Layer 4 of a small transformer language model trained on English Wikipedia (9 layers, counted from 0, width 64). Numbers have three digits each and are written without spaces.
A neuron adds its activation times its output weights to the MLP's output. To switch it off is to set its activation to zero at one token and run the rest of the model.
A neuron's activation on a vector x is squared ReLU(weights . x), where the dot is the dot product.

Input weights of the MLP neurons that the questions are about. A number n stands for (n - 500) times 0.0013.
n37: 614368422568611727458447629678277452556320616652418736526406284586490517582486501137628454456397341482603597626660653028476123559828422589438319358514434488607515496490502548434354586456439616
n72: 460451438748770465414755534657604695592458350636627523637612616290387468448614580563219334338543759473753739370557617445467511566690633345339537523467481244341430407554305374542615463317266377
n73: 781356645498424257269553485735527421620544685406699745514465395408529297594404549632326344536576430498466309397602329417818463274670336488568349674369635329554418551628361537422700784550123456
n101: 306284764555595377554337345485422520529509534532492723646397561445569464487632521443461362519439297414643543489524514474723470646639509552715566534641297498430602332667501395385503456638611490
n105: 687313463646468564443301648601334352487241512481470602337274672436510366549768663503584465712548600858592525509582549307475400577701329501492603447587396655298484565394453474370570591711548329
n109: 625449553643499359200312551771613528497474400533541444768578625505584500819642478553504614583434720625506600398596647618550401702734445299421602654460471264275513423569115352337514730386222415
n159: 592512440439623553496645558531521401677351540280567731479398557558759291567366523548217561614330279375468841181423595335731555661399519569610515481548393680428197714499494450471433552499574459
n169: 484465399522548312326541651398682671422317529500631804641512562486401383627577578653487254514502465472477603411669552469639526609702733546376447571525193301503703357507333380457702555254434416
n170: 702545787564640553415721408665440520461350363328552425556408494492685425893407533520265275554637663414581671311711551462474321774235815373495425438521240263317501448679580320414607761741588446
n173: 412298641603380387367272501609474608607416573426583690522421602447584419401661702334514641312309506630630347565581687517560530282601569542661535704464453446158630424551457427568643469468600454
n262: 839561269481709541416261552538637446640322515493560510582315661520606504613882587370475313518406505419538435376749468386520455468415720558600521565267349505394337437577294671100699313379396270
n292: 514451555613638647385616437659405364526601512446600705573457377657636436678420529453607563719511515588756566094622554344920312473485389377411768395366405588360611344622245475485638526600559343
n329: 704234557402581319563724238696573412643550796543609626496453277530680397490428408495416477438557229308463408390659657471610328644563617648653449496431339347179638520496395418323431645699529369
n342: 892710569755644382494406473522258254585582457569555668451315471531413414533476540507178276326510566619970510598714357403978461615697433421416130512558504313362371461608291421677506666517403377
n362: 624598416507489583580686497686391415598524498419516544395474531430575311710384253495515453392605585684568608378519516518542374578637574512487233281355506391416452400475370478493630770390405445
n372: 638215570317747457639294174658247675649282556542484649693397374234281336690334503370654551465561632179762436314844823414485509369599758553405405734404337381292625592662320423546647455649235483

Output weights of the MLP neurons that the questions are about. A number n stands for (n - 500) times 0.0013.
n37: 558715667499685505538521588487542613618325428536441513632642499484499430322482489468669379328369462488633363565283394294451817371617448441485437489712585550561416407168544430465678321582777421
n72: 426437707536576505620412282465522459340808390483747512413433543471477529506470618617323289395276548513521770488290390561358632445529601275699601489284593494530425639615276614310661529575654407
n73: 481682507375499387381417440291689294198454567468416467411753536438542581456360520621301480680513623618529286542301527372742620565619435648515737482613409555448484444491327724563509257542384835
n101: 333580559449502351512670556492560566496397516547477530472583486582479363507369535505325542408447851677424449489538363496310573376368531531386414558686511491549412584348548695662464705431521343
n105: 286479455297618522580675472508650522744816423341489355729472338497485566460341688442332458321395394303569586461627542535679492508387854423446426626393465567417489391647545498403548679438385610
n109: 580713563538472489551516707633571334263562616459675639730576643565566672466532187541443173481474432429382476384379263715593537441397264267587546508353472482369333569517267717350465415484597560
n159: 458356470576530679659593428495490488722366465590635361343646299553473747493396774490582354274406389322427402666556454431500657483426414424426632587665431468662542346466579444300576440353566592
n169: 696503525511450403514421522227483711323482601728597508583513264486524661637445596464569363315435509483458679368337481605680429364528296588421662620433528546426408577399383660408455528607287686
n170: 544437359615442299339383232606307702470449444509580379496282330477763715693397620607532409593609546269354432734514635557251551656272626627534325605473620518478370629255806535322562585234627696
n173: 458618690499380494535276795296315551576686447451551440509399466461613609453378485555347348573526750524515438445500466487617330414472704476441611378527415731399574451618502430517581336504542389
n262: 245453532439641682342623585253499356443455365637504388709459366641471392444508589478420513629557528464744353263221252473649468731512443552551545544386526398498423686536534854607310386625629589
n292: 485471419510432541672469682300494372183588565433249552524511353561366497390572503423639701469329719650574500491284499454433368546500441564428665546445551801505524602382459745336548283569525358
n329: 718283527311463302596553381537461551470430523495451709358279685676415600592363333446533692608465584573554625718209595466492350433595409566478541208604281649592544474496408262509601564465698568
n342: 507624793763564352569453535535350203572551368369895541610543340465482190591533549404375624683401363228640533277586163691492627597357605704461463507504485489570709386526581718698244443478530490
n362: 393682514485476366428543519421571370721534328437534513629529528442492434492799626571493562487377407400535360431418527524425649392350619755513681414471427555436586440603518672450396410464619411
n372: 552360452547453555731520458720634364443039412513733397717777278457422533519456691418388520640536331348577244622490541566372710551695593835493319807440432377334421427625664258657293459640397397

Each question names a token from some text and the token that comes next. It shows the vector x that enters the MLP there. A number n stands for (n - 500) times 0.012.

Then comes g, the gradient of the next token's log-probability with respect to the MLP's output, scaled to length 1. A neuron's effect is roughly proportional to its activation times (output weights . g). A number n stands for (n - 500) times 0.00092.

"dell", then " was"
x: 422503547501484460613466497207527469504644480570494424434506470452572486465473504406485549597421474552382465402334479657516591559613448632635604486710433434516450402471476529552430398586570582
g: 426325322565477424600586398541350710606517458223464450638572364572399548486115787593520506546599488399521661416354437644444490650529581620572410701424381292468558508654555682800290338215527699
Which neuron, switched off, lowers the next token's probability most? n101

" and", then " animation"
x: 532445563548457524501461533435495592387438506482531418444564493610387479522499378494413576540464360487416572427230503590391551499538533739425433521510516489473348584572473714545487600617524621
g: 650507510267814648485496546468572483323437546340516476575600385755541729436558396846522465396614551522398244451498742270536240417660477424353572394380255551221541584635529583585538369540665368
Which neuron, switched off, raises the next token's probability most? n159

" childhood", then " reference"
x: 508546375585482432510483615367467489219482594409554443490508460516439353514488425562460524484491548618512531489373531623476497486505589845476592555500554455520488526413527645430468509551460433
g: 522386530420314456643508569509393448399545426453474659641477244454429598823498611611396762386629486666614159490424634387563335692315621469381507377365530758353482582712647364633531414296714289
Which neuron, switched off, raises the next token's probability most? n169

")", then " rode"
x: 461449486558432359504509580371503446467595375459518478636614488482378502586595526574441437495446493459573429479373439769520640403485489396443518633403526487642466501484456760444531456540470540
g: 522523303475686496513530224378250265668602469381513424530546601442360454684517344578341531609563697779607570218289346482425514625719464686442541436408365484668435600608649430753571516224432693
Which neuron, switched off, raises the next token's probability most? n109

" commission", then " as"
x: 447493481571462445510546571350621531327537585475569459449526515441517500519493509528486502490505503532508474441448455676463496474443456867336478589415522447489623465451385752452490479513491427
g: 388750532295492590390310721542366433591735469442643271632580430346409441601567543442491341502205489468620550393480464735277860478422536525608186464581725331488347456557702681538538502448442617
Which neuron, switched off, raises the next token's probability most? n169

"\n", then "\n"
x: 494481605542504529512509553387444506308514450517497479465484514446509501574464493499544457501496564580545508503395497474385462540586504330418500461448513534473468524428420963386576537556526618
g: 528887718669331676505564416613486782583341546495362417525502375566567367525408553559569406287244426379500643274551443760764462436629593427317527699268581358374270510568473604471408534336526518
Which neuron, switched off, lowers the next token's probability most? n105

",", then " encounter"
x: 356494490539447559547583489618408540339536464494520300555536512522490437482528435564566412498537493564499544452317414797378510549500458606498415505444658480570503493467299642517583529462548507
g: 489499314296660607483351743571578266520416353233612462230614646402449730532901598637453383429655580414554167376517578544305424379383516363547684608590455547652430706531520491495493639469458472
Which neuron, switched off, lowers the next token's probability most? n362

"les", then "\""
x: 500547502504548440482434578267463546374442463512478499436448571592589508548533532515564578636486546629478506443418380714359506527482418663513548385682462437543511429366412691459453466575455426
g: 324434368368393308592504525534635615471409484471388332640596341501423503535588493773609412694562482792562482461369220554364478182351395312434630527621751536496618300390568824499705524535754458
Which neuron, switched off, raises the next token's probability most? n105

"se", then "que"
x: 525513392475548590567427541296445519394501522438482536432446615537485435618538411545564550630547535550441489479460383620374425481513505732461498308605528453507528543347482715377445470560590530
g: 600463573666461454415337347587397607371750131546603240492541556557629412563644714792552489539462627366345530265627617509539564620284371360652473447542470568657608360293362467616318499721261571
Which neuron, switched off, raises the next token's probability most? n105

"ed", then " in"
x: 555500456589533466346487677430595475402517352511630477522445448545525554498554448530506612462501482556428512445376453638508442449438502801474424418380552433568481527410498744542558421455415519
g: 620621561584550442723657463491340380502267705605504317652508426433327544390322600663386678417357265446616835506830348475474423298521604652583334763666478509476301531450313526520316552389519448
Which neuron, switched off, raises the next token's probability most? n262

" of", then " Bay"
x: 491449455413496389450405469388535455364461452493543483537496501567613721577481456549586575554509517692382463494363473541358487511516400704468452567358652351573535465518442440451551598583569613
g: 278790507720603662149510656433329462431629548435584633681747690641456410593374425313497551563533417427568504475445443705280545377780330535618479368500422371612562642272504467508489302232501489
Which neuron, switched off, lowers the next token's probability most? n109

",", then " at"
x: 256461548518474484507503528571414495366517505434510285582533524516555530461499431577560400487507540585498549495285459837507582548468474546547383511473576492554483470508359631547561508446522516
g: 461584268618446488475556503349377237757622465640813374390614315339563504609716622394608680467288442336655716326573498446545365296402387520382488751625494242560542698560424701492379495414494610
Which neuron, switched off, lowers the next token's probability most? n362

" under", then " chapter"
x: 483398378412554514468398485359603532366670625512412532529520489576583566542463435571525599415525367490501440572463454591417589425503475712366586486373512465565419428511496693407595505527628404
g: 370483552292608688482464282481204616557420660469698390575532550494450350469583741654467586463434423507463135753366529558575415483382661665640685572389590367299529492411656627712241675301473364
Which neuron, switched off, lowers the next token's probability most? n262

" detailed", then " drawings"
x: 521522555519552501444547577440560417290536512499594469529448504567433484543569401443486513437502405500438523530381488647409415563435456802402544511416575528494434431567549796549500417477521384
g: 545620530544415469829543486356540538537610453235364430366680472469756620340333663416533443686526438712297476352306744585496230647461516431264378597432323442819484522425534611313641519685448529
Which neuron, switched off, raises the next token's probability most? n262

" 1999", then " and"
x: 335560613566593423455589476468513463414544464623563400584544566423523445498526563461574563383527472493465512445339422633321571530578485707418546520463625483478588349438550595341564378379541528
g: 429600272474508401519382411552298376483635298381530220602562648404649567480780493450438076414548496557553471539339338477538627547398447698713581481549472691611607434473212587548800576780462515
Which neuron, switched off, lowers the next token's probability most? n72

"s", then " brief"
x: 495554558476560498490553540367462570412518467441436476558378533500581486603383404463566590517452495560521527412525385683346619602360490674537491413501485394477482534282615724506474448558412582
g: 255495502291449499616751434477301511496606501481636590572369625647549284389636420691436655566527665512466242698524621631435563376255505539224405635542661757680620307302630453351261346456557521
Which neuron, switched off, lowers the next token's probability most? n170

" tri", then "able"
x: 462577494561505554645518516290369327213560397463604424564535515555489543506491489403556708435598514524505486462479559456411495491557397557381538514504650592541524534494421549480510464637504403
g: 743445480375093554406868697365742662574750434677354627444465663378445393391552563313601537545495671729546403251620455320367548424498588601425351494487357450433527457642361597459435399484566422
Which neuron, switched off, lowers the next token's probability most? n292

",", then " the"
x: 362506464526508541523542477519446530350633439493481371634438503444482456468509400627559400522435562515414572494425504797432488543532420549499376480402612483536475559577306704602571517430472564
g: 398431575559152718446579480419415587481561444828283562707605563526692664391582601532758781284341552587561516455432595516454453501487402821444340347329566499418405186363404471491520572547515305
Which neuron, switched off, lowers the next token's probability most? n362

" 9", then "48"
x: 424514579605398528575532461390346509327606458460498552525432482451568601380473594484719511495590589579399411494382486592452537382491583533509428668438480463384435573435609656516386409515603518
g: 579614628685474408499441708696289662588473631314300420409279698456523585523552252473323363426547348723534504682216692344525301531412465365625525584328679791505649535602553404546499318603464326
Which neuron, switched off, lowers the next token's probability most? n173

" advanced", then " through"
x: 479478448599569523408520588459587391336566398430636443553442451612492565436597456534457586461485502510440477465383460710588451407479516766400406475424522444520488487463525762509555464513417485
g: 427450529403567762423424681662397616536309444783890187562442430444235449423529357223604451507539700413654417369658443429530471291653471585609557767515499479499478508303529366380617486543424672
Which neuron, switched off, lowers the next token's probability most? n262

"strong", then " column"
x: 539524416514560466452481551233577457326564524402526524544464457576612433501542437599446607452506537583499526414309422594468493434606483772514615518511584525449457569406441643516473386480520444
g: 758551480516852548574321487509437388714808489683573528505604466506470303625494584402625484490568286296226598637400524526489547544113575483679488503353356388334558538221567586544674424382348471
Which neuron, switched off, lowers the next token's probability most? n159

" most", then " of"
x: 628424521493474591503551500395353536286642526531515420537326453583405435487610428445545633566352531561542432597393493515490467529529498707425435522532526511567382570518472709534412390476545496
g: 562385482597478573500411547372656569746639620613452387532670403184463198429433309354493344402595620493601728625436402417890324467411594593475500346642223472589636319291688558536575444596648459
Which neuron, switched off, lowers the next token's probability most? n37

" on", then " Ham"
x: 552437502496602484409495494511589517297644564461468589475514365550572580480487417441488592444626566425432452486393434718288474454536424708475467477376484442474515411477510669516572613482560548
g: 351520185313511382633397547440669515609729367587301429564501548720370403688463409558413670775312604549375445699374684549555412658534397487352606078426462365590363644621483507543595404467637660
Which neuron, switched off, lowers the next token's probability most? n329